Layer 11 of a small transformer language model trained on English Wikipedia (16 layers, counted from 0, width 96).
A neuron adds its activation times its output weights to the MLP's output. To switch it off is to set its activation to zero at one token and run the rest of the model.

Output weights of the MLP neurons that the questions are about. A number n stands for (n - 500) times 0.00071.
n26: 535,308,422,390,634,510,313,362,477,358,541,469,293,627,522,405,578,115,561,554,443,447,437,507,507,474,465,581,323,428,304,533,456,440,527,564,351,594,507,412,599,214,552,471,467,555,456,627,727,468,688,767,399,637,585,761,373,355,348,317,408,521,589,519,497,504,323,605,648,446,296,659,562,512,507,529,615,533,296,529,740,372,598,404,288,517,331,356,576,538,427,660,472,537,596,444
n31: 493,674,553,481,674,497,610,512,644,573,411,398,393,480,532,384,428,417,465,522,484,303,830,597,456,575,531,569,535,514,476,533,381,570,559,736,345,361,506,575,384,391,573,448,438,681,435,435,619,627,256,461,513,667,585,464,283,503,340,503,454,463,734,410,494,360,552,556,610,448,522,783,569,685,607,443,620,598,513,507,550,546,403,527,484,509,557,672,524,432,521,367,671,639,474,700
n78: 638,620,550,481,325,500,383,658,655,481,510,509,540,460,510,366,576,457,445,237,535,513,454,319,270,465,655,494,446,518,500,451,334,533,360,561,763,425,438,541,538,442,639,424,507,260,352,637,696,328,389,426,620,402,554,759,559,354,574,444,701,491,570,674,503,532,387,416,494,572,616,403,566,560,527,414,462,546,673,448,464,525,547,452,663,671,439,358,599,484,655,487,516,629,526,329
n109: 562,423,556,496,442,567,504,426,537,649,532,310,472,544,523,576,311,508,241,281,438,780,659,407,398,542,517,526,386,453,352,323,540,476,26,431,418,485,586,545,447,586,428,520,437,345,535,289,420,377,323,446,551,438,511,608,387,237,347,615,612,724,369,524,493,656,572,470,537,673,523,738,405,559,536,680,591,547,220,693,638,664,641,533,339,691,318,731,418,508,554,588,489,691,671,311
n112: 587,468,355,417,355,616,421,439,457,540,736,500,349,493,564,725,481,497,466,573,547,497,383,350,668,439,532,421,616,530,574,384,407,347,485,507,432,555,510,358,582,344,676,466,705,520,603,625,490,327,444,722,510,325,533,552,805,404,410,674,654,425,559,542,747,621,512,585,394,613,395,569,483,456,490,307,636,565,457,527,530,403,426,669,326,366,539,599,343,598,543,437,503,759,352,458
n118: 422,479,506,706,361,549,230,576,412,684,627,558,609,503,548,562,387,569,620,456,660,417,510,447,565,483,534,688,425,434,515,468,416,458,342,463,433,466,471,553,493,356,380,597,673,522,403,557,608,475,385,560,395,521,636,588,382,590,323,391,454,515,454,554,265,486,478,457,572,512,441,548,252,521,520,585,594,297,432,593,724,500,622,601,708,746,408,523,342,356,409,481,583,630,549,543
n123: 562,529,626,611,476,533,701,385,328,473,437,372,571,482,517,358,526,645,490,585,558,310,391,426,500,549,438,663,611,643,487,503,283,532,293,504,895,401,586,471,337,735,489,580,455,287,517,528,373,591,550,579,404,584,490,610,576,537,578,314,603,362,511,546,355,597,540,255,464,479,214,507,483,641,656,466,576,556,437,320,349,425,660,475,607,358,514,675,457,457,584,453,520,633,619,504
n147: 553,569,419,393,388,519,729,380,426,461,544,768,534,561,430,374,556,558,405,493,402,474,730,500,503,333,363,503,419,616,422,604,578,401,735,663,424,671,483,573,451,580,524,336,540,484,614,424,408,578,630,566,606,406,571,463,463,523,445,500,394,767,280,571,388,518,201,529,547,541,545,394,423,715,602,562,440,534,413,473,526,393,593,353,523,478,425,548,720,424,321,309,484,652,689,572
n170: 697,452,568,684,281,597,404,288,422,512,575,615,714,441,529,351,524,408,491,647,528,469,529,553,522,583,355,540,550,524,361,529,364,510,500,420,583,473,363,380,433,497,338,584,465,507,487,475,516,544,352,516,618,554,469,447,376,348,540,473,613,543,529,603,473,445,448,463,503,543,441,657,542,397,526,487,422,713,503,513,507,397,292,480,250,521,349,527,416,365,82,463,705,373,367,477
n178: 664,451,493,569,312,377,541,427,370,706,385,577,424,704,584,599,565,457,445,500,331,629,686,518,459,506,641,323,397,385,298,468,582,744,395,467,276,614,231,471,717,335,757,493,504,398,525,598,532,569,681,531,399,513,531,543,318,486,562,354,430,332,693,503,474,595,670,348,447,711,351,567,440,421,377,565,467,738,680,542,481,437,431,478,338,503,594,500,518,550,585,428,456,332,528,457
n221: 670,647,493,454,619,493,567,500,689,407,377,576,229,265,605,595,239,691,359,450,608,348,723,511,482,575,454,719,543,651,397,544,481,399,254,405,682,430,449,435,473,477,396,474,277,708,408,496,459,679,233,551,533,425,592,709,595,521,551,559,633,657,645,572,374,563,618,619,503,585,500,554,750,480,500,425,408,342,267,595,432,503,590,646,555,462,312,451,412,455,284,475,535,441,626,387
n237: 367,493,408,515,336,593,641,578,546,523,472,493,528,669,359,602,511,359,345,519,577,511,416,395,530,451,632,599,515,324,544,634,580,536,365,500,383,492,484,652,595,385,644,738,532,697,694,504,324,454,779,445,609,496,143,543,633,447,455,392,383,598,368,489,379,293,287,459,715,187,413,257,437,669,488,562,691,456,428,492,272,773,411,558,390,574,698,402,714,331,749,220,500,460,285,423
n249: 729,514,369,641,393,356,360,616,481,560,537,380,864,585,461,664,199,574,457,387,638,695,661,629,479,542,398,448,447,378,599,562,434,496,400,279,468,479,264,560,655,383,555,682,471,542,594,568,606,609,500,461,453,564,556,556,331,549,573,589,627,311,581,468,446,457,492,500,571,385,535,389,231,407,604,567,473,289,528,334,370,329,247,629,565,449,389,425,394,562,667,412,328,577,478,430
n252: 480,619,722,460,626,349,558,422,685,528,487,470,480,523,702,552,479,617,669,615,622,531,584,464,356,446,751,491,395,576,296,494,465,468,310,500,522,379,345,427,553,404,442,542,424,518,609,566,484,335,703,491,355,324,408,423,332,451,404,680,598,467,610,616,453,373,507,637,491,438,353,524,596,521,546,379,657,657,506,548,601,515,615,346,519,494,523,480,500,752,373,531,597,468,587,516
n284: 604,523,369,408,628,713,585,367,633,555,450,483,569,332,570,614,617,267,718,668,545,628,607,464,510,343,659,669,507,370,583,472,568,396,305,398,612,430,559,610,456,599,550,588,644,455,496,350,614,630,684,667,611,392,598,434,423,269,633,457,596,443,724,475,458,402,472,500,325,625,466,444,535,609,410,473,378,415,243,426,396,623,399,463,430,654,449,718,434,627,304,630,410,496,323,471
n356: 399,660,493,540,459,529,281,574,612,300,232,403,641,483,531,607,719,591,466,396,470,556,521,539,530,369,547,629,374,332,336,394,517,490,430,571,534,542,422,493,464,389,479,593,497,552,600,544,483,373,584,727,378,634,510,654,766,673,543,632,293,533,521,695,449,574,736,516,548,492,684,460,559,309,665,600,432,273,490,630,627,464,370,496,380,468,468,574,389,543,442,487,513,740,604,605

Each question names a token from some text and the token that comes next. It shows the activations a of the neurons there, in the order above. A number n stands for (n - 500) times 0.034.

Then comes g, the gradient of the next token's log-probability with respect to the MLP's output, scaled to length 1. A neuron's effect is roughly proportional to its activation times (output weights . g). A number n stands for (n - 500) times 0.00079.

" c", then "our"
a: 487,503,494,509,512,496,505,505,551,475,502,513,505,502,492,496
g: 387,645,750,391,591,358,539,504,404,559,675,589,486,425,598,447,381,467,610,424,519,422,495,653,437,589,414,393,732,798,537,511,474,288,381,499,690,356,701,397,445,563,483,396,654,533,546,514,476,697,348,652,355,795,529,584,433,633,604,456,572,633,605,699,234,491,706,355,469,446,435,500,766,557,655,649,739,149,364,436,481,581,491,709,524,496,633,539,538,410,565,571,659,283,486,585
Switching off which neuron hurts the next token most? n178

"ow", then " m"
a: 502,461,498,502,520,503,495,508,506,518,611,661,502,468,473,370
g: 498,494,410,419,484,559,697,210,513,698,523,431,548,556,460,405,535,571,601,658,656,510,476,239,611,458,554,478,418,649,476,369,426,386,415,465,551,487,812,570,426,402,461,402,765,539,360,676,481,399,553,157,361,273,315,392,411,569,458,347,373,610,569,430,513,463,546,650,462,492,651,822,671,614,431,378,597,651,648,301,555,451,458,483,839,659,545,487,667,427,502,433,620,498,320,271
Which neuron, switched off, raises the next token's probability most? n221

"as", then "able"
a: 508,508,493,489,511,508,606,578,358,486,496,507,474,497,498,498
g: 476,595,655,405,391,641,405,722,450,506,676,186,530,420,616,839,452,383,654,526,804,370,393,435,418,509,428,332,461,551,340,414,527,552,481,500,509,307,452,461,595,245,398,337,584,453,503,564,882,443,649,486,313,513,351,457,594,547,490,553,452,358,739,369,650,608,487,347,333,523,490,270,534,563,501,512,592,508,284,606,585,569,385,600,492,498,604,408,373,484,471,309,375,709,436,246
Which neuron, switched off, raises the next token's probability most? n147

" U", then "F"
a: 495,506,503,500,502,506,512,499,453,489,499,485,501,503,518,490
g: 401,525,522,663,678,473,308,774,428,631,642,607,594,428,495,265,514,419,349,546,437,447,671,460,428,649,472,589,791,262,400,544,537,669,628,293,546,516,506,693,395,385,487,320,571,410,660,765,405,311,362,467,425,318,509,448,379,589,489,557,407,313,552,292,400,430,394,652,629,508,470,678,677,311,519,372,325,521,613,458,464,281,588,593,479,242,671,447,538,333,521,543,629,463,729,334
Which neuron, switched off, raises the next token's probability most? n284

",", then " P"
a: 501,501,489,495,575,497,500,499,507,512,503,515,499,499,504,477
g: 489,512,218,310,310,461,429,410,377,537,351,585,484,574,455,452,477,607,322,513,334,373,498,710,701,442,653,493,507,452,569,451,390,209,426,633,428,527,262,518,307,788,644,442,632,625,560,268,441,381,491,579,309,577,428,465,534,736,429,464,426,469,523,709,508,656,450,584,516,313,887,475,588,670,529,205,383,360,501,520,728,489,445,718,557,441,537,449,657,495,629,590,454,476,573,369
Which neuron, switched off, raises the next token's probability most? n356

"in", then "a,"
a: 479,499,499,504,501,494,501,501,478,488,497,513,509,502,506,502
g: 492,580,422,661,539,458,548,411,325,389,469,551,620,565,586,572,633,500,584,522,339,357,647,615,465,538,501,603,470,597,519,551,544,430,574,418,500,393,853,409,374,397,358,513,471,437,520,431,734,138,682,318,642,416,547,474,491,521,442,450,417,304,536,711,527,421,718,384,71,463,254,666,705,541,564,702,519,224,573,559,727,546,728,651,534,514,450,581,514,544,621,691,396,371,498,571
Which neuron, switched off, raises the next token's probability most? n237

"us", then " be"
a: 507,509,492,496,503,515,499,503,484,527,484,599,481,380,511,532
g: 333,360,252,539,798,694,470,449,683,283,229,423,688,491,204,290,548,566,202,430,122,578,576,448,267,409,564,467,539,429,621,336,503,715,503,433,403,390,581,500,406,479,438,446,573,478,579,561,503,704,353,636,601,636,521,557,492,383,699,378,522,692,556,444,522,571,702,530,428,511,421,373,413,455,600,593,654,441,393,427,509,527,427,416,430,509,513,438,368,665,521,461,439,413,204,402
Switching off which neuron hurts the next token most? n252

" off", then "ers"
a: 439,501,504,501,504,506,503,504,513,500,679,504,490,478,495,489
g: 673,366,589,528,727,595,404,585,382,569,275,743,204,432,538,623,516,574,332,298,621,578,485,431,496,443,382,516,304,476,417,356,429,376,755,389,432,306,444,396,492,441,537,533,507,459,392,348,494,451,345,549,552,547,692,506,700,496,573,571,317,253,532,526,374,441,821,537,385,373,357,591,70,736,594,625,474,685,419,420,518,634,545,688,563,526,354,557,549,470,571,508,581,434,624,640
Switching off which neuron hurts the next token most? n221

" M", then "e"
a: 512,511,500,470,499,507,496,501,502,489,499,509,497,491,493,503
g: 356,586,459,594,416,615,597,507,609,519,366,641,785,312,401,530,733,753,412,384,561,511,458,485,448,635,511,512,331,127,574,540,455,730,532,527,555,481,543,613,535,523,403,480,862,430,410,438,459,515,485,433,427,428,536,790,758,574,592,464,480,339,523,312,509,466,321,361,516,360,693,444,425,419,426,603,578,602,698,673,608,639,110,376,324,540,568,433,581,290,489,407,571,513,542,466
Switching off which neuron hurts the next token most? n109

" m", then "ult"
a: 504,504,494,744,503,497,500,497,493,500,501,516,494,500,502,505
g: 572,813,847,558,530,631,454,462,804,640,381,795,465,492,513,505,302,551,608,355,434,215,682,381,429,822,379,622,496,501,613,549,519,495,350,320,485,479,593,439,435,582,670,310,637,494,405,399,436,573,348,404,429,647,468,532,550,418,433,597,474,516,531,223,468,655,374,508,339,555,281,490,564,503,446,748,369,454,387,338,660,594,379,328,569,632,535,343,527,358,567,477,528,528,428,638
Switching off which neuron hurts the next token most? n109

"ad", then "C"
a: 504,499,435,507,506,499,488,501,495,486,508,501,494,500,503,487
g: 412,271,475,627,532,529,376,458,372,470,631,698,462,402,575,299,490,464,562,449,539,487,627,557,439,471,368,527,780,302,466,465,473,649,499,392,617,661,610,554,581,556,634,428,350,471,580,684,440,475,357,419,424,358,571,595,344,230,441,575,571,388,547,440,400,514,360,470,632,466,344,571,810,320,214,426,351,653,516,383,644,466,598,676,558,594,787,415,494,99,464,627,707,728,666,509
Which neuron, switched off, raises the next token's probability most? n78

"as", then " st"
a: 522,515,486,502,496,503,560,494,478,511,513,507,488,491,508,500
g: 376,631,628,428,372,358,816,464,259,657,603,321,466,383,619,504,342,438,575,517,538,517,687,418,696,350,304,449,649,551,574,554,327,517,567,512,670,530,624,653,657,413,465,454,407,518,476,648,220,538,423,207,571,553,441,689,732,407,457,398,600,753,552,319,620,487,364,377,488,394,509,437,162,590,609,417,503,506,480,642,440,586,603,567,622,673,597,338,497,467,591,621,234,678,390,518
Switching off which neuron hurts the next token most? n123

"per", then "f"
a: 515,507,611,492,527,505,493,502,498,496,508,497,498,502,496,528
g: 414,562,694,396,671,720,372,593,371,521,536,419,342,749,675,424,710,558,558,602,415,416,693,699,700,451,254,383,321,467,545,393,514,425,563,548,464,383,354,618,650,681,471,557,529,579,596,675,481,581,457,678,527,478,455,551,448,345,415,412,564,236,469,250,479,401,296,413,296,584,406,461,208,651,584,423,477,806,795,389,530,391,399,560,443,365,425,437,481,557,517,656,475,683,367,396
Switching off which neuron hurts the next token most? n112

" its", then " w"
a: 479,464,472,491,477,476,500,420,502,425,497,356,502,486,504,499
g: 477,593,427,395,441,174,581,344,595,450,346,664,564,397,792,570,652,826,527,671,598,459,415,327,469,510,206,383,480,572,635,574,710,318,617,639,549,538,563,447,318,507,430,496,434,284,431,548,414,436,480,519,518,215,372,546,348,300,435,366,345,495,557,553,565,427,377,735,453,384,523,529,507,514,485,312,307,628,412,600,341,671,505,584,412,427,514,437,443,563,704,467,365,719,593,218
Switching off which neuron hurts the next token most? n178

"e", then "g"
a: 499,503,504,481,494,525,491,501,427,510,505,496,523,504,520,466
g: 532,462,157,500,436,441,398,368,346,473,527,480,761,717,578,509,584,300,453,619,459,799,475,512,339,745,714,584,399,613,466,592,464,638,470,550,646,588,335,420,515,501,618,395,444,599,508,517,517,353,684,565,357,578,466,252,506,463,485,467,673,379,512,763,667,555,394,597,552,543,599,304,480,336,269,667,338,482,631,361,657,571,780,390,387,334,401,518,330,465,502,694,638,583,300,540
Which neuron, switched off, raises the next token's probability most? n170

" s", then "ound"
a: 535,423,493,511,410,600,501,507,509,499,520,506,495,557,492,497
g: 569,421,374,578,417,377,645,541,430,578,557,875,569,480,284,652,194,502,403,313,657,563,493,381,481,381,334,647,493,673,479,556,480,529,482,469,619,728,365,364,618,685,552,670,759,740,577,612,375,636,343,514,491,471,544,329,360,479,377,671,603,713,414,563,650,527,598,334,544,647,422,702,539,321,455,498,653,658,798,641,410,304,366,584,489,482,655,539,430,598,634,437,575,485,505,450
Which neuron, switched off, raises the next token's probability most? n112

"ann", then "ot"
a: 508,370,504,498,496,494,500,505,364,495,491,495,475,494,498,485
g: 466,639,692,468,349,312,415,527,336,602,397,310,335,531,468,439,492,441,532,401,614,668,308,603,364,466,726,607,509,477,649,278,551,554,357,573,568,654,609,452,555,530,582,379,518,539,494,497,391,501,267,530,408,466,515,458,524,559,607,500,593,513,463,393,198,571,585,503,529,333,568,530,341,396,573,617,240,529,561,251,635,563,480,716,378,368,144,600,305,896,540,178,564,595,572,557
Switching off which neuron hurts the next token most? n170

"our", then "s"
a: 503,298,471,497,504,484,495,520,497,491,514,510,502,495,495,496
g: 542,416,462,707,340,533,419,444,374,372,630,557,664,438,604,607,496,369,495,536,624,437,659,653,525,373,681,469,491,481,469,53,878,632,708,363,456,452,549,399,437,564,242,594,559,488,561,275,291,420,469,554,450,399,392,526,775,463,468,592,711,570,437,314,529,564,539,425,197,448,475,411,577,495,416,432,432,369,545,471,659,729,720,584,607,495,398,374,531,523,283,336,504,602,477,643
Switching off which neuron hurts the next token most? n31

"le", then "-"
a: 495,503,506,498,510,501,495,500,496,483,501,517,501,495,442,500
g: 331,582,473,577,559,595,438,566,662,609,593,461,337,124,323,616,614,547,483,492,703,578,550,780,339,624,389,610,442,537,381,354,496,592,433,431,734,871,605,693,557,493,590,374,488,472,502,539,495,547,586,544,388,435,729,506,567,414,469,391,631,481,496,553,454,347,464,511,493,741,585,524,576,621,533,386,476,663,562,369,665,565,350,670,451,306,397,311,138,445,258,704,464,409,350,447
Which neuron, switched off, raises the next token's probability most? n284

"s", then " d"
a: 513,512,497,500,453,502,503,549,552,497,492,503,508,664,507,508
g: 383,524,491,520,583,517,516,389,691,311,424,586,406,403,555,556,616,504,621,601,277,580,668,395,592,617,575,537,156,594,654,607,429,441,731,536,360,451,616,669,553,524,868,579,686,433,611,562,393,468,812,528,799,458,243,556,621,365,452,419,452,604,751,349,586,656,452,372,613,345,569,447,319,538,645,581,480,356,715,606,484,501,393,728,550,426,426,535,347,401,575,401,555,526,537,664
Which neuron, switched off, raises the next token's probability most? n252

",", then " and"
a: 502,500,505,491,527,498,501,462,524,500,487,516,509,506,503,504
g: 536,588,608,742,699,513,427,659,634,350,686,563,547,544,417,508,325,538,680,416,594,502,547,604,459,516,343,339,619,585,842,575,579,708,715,213,687,561,588,472,697,384,348,509,599,238,585,568,490,283,677,377,413,631,488,513,398,352,535,315,441,653,423,513,467,343,338,488,460,496,227,437,487,361,491,409,649,675,429,489,538,434,618,471,579,550,472,530,341,543,452,628,303,816,401,638
Switching off which neuron hurts the next token most? n221

"ond", then "."
a: 496,497,553,505,531,524,583,500,493,498,489,525,503,597,446,506
g: 492,476,494,704,457,447,369,684,688,324,532,626,502,160,442,383,448,436,587,542,590,795,557,369,444,272,436,426,497,509,501,579,602,436,585,298,464,547,605,264,577,321,722,372,302,352,656,595,420,498,613,431,470,321,442,543,523,295,470,517,554,356,563,384,489,330,436,493,487,612,490,727,418,304,375,554,763,461,502,337,539,715,588,567,373,309,384,553,518,341,306,540,216,457,299,681
Which neuron, switched off, raises the next token's probability most? n123

"ch", then "a"
a: 516,494,486,501,490,510,501,490,359,484,528,505,501,496,499,498
g: 429,316,448,622,545,636,535,591,293,340,644,406,764,596,586,666,548,560,459,366,300,544,413,534,529,397,667,466,420,402,438,549,475,403,481,490,602,667,535,492,248,571,449,343,449,497,498,361,812,467,721,541,482,425,460,422,442,608,578,618,338,366,384,755,554,409,760,561,123,319,382,534,787,363,634,551,559,231,486,721,609,566,541,419,447,502,462,666,339,632,574,566,605,410,559,339
Switching off which neuron hurts the next token most? n170

"and", then " as"
a: 501,483,509,507,542,505,498,583,499,492,500,505,491,475,508,509
g: 381,437,724,612,477,493,632,273,466,291,413,529,440,749,456,399,521,375,599,482,456,615,360,535,392,405,283,730,430,328,448,382,670,361,408,513,256,671,487,504,309,290,488,361,552,447,643,388,677,779,335,535,585,425,587,656,532,373,380,737,393,626,386,475,412,539,335,486,381,527,560,458,454,445,568,545,597,265,351,636,406,242,475,415,426,436,571,401,606,325,536,553,479,670,248,767
Switching off which neuron hurts the next token most? n147

" of", then " the"
a: 513,493,529,503,638,491,500,509,497,498,497,490,496,409,516,503
g: 503,541,619,553,517,569,487,720,565,691,471,339,466,517,643,380,644,575,490,678,443,417,472,590,380,598,301,289,269,740,551,641,496,619,401,676,677,716,567,301,410,802,669,552,534,637,334,525,715,661,360,670,567,694,681,422,334,509,604,362,337,520,413,477,428,520,486,380,303,464,497,366,579,417,690,669,786,684,640,473,393,425,564,784,591,469,568,438,387,411,540,436,385,498,520,575
Switching off which neuron hurts the next token most? n252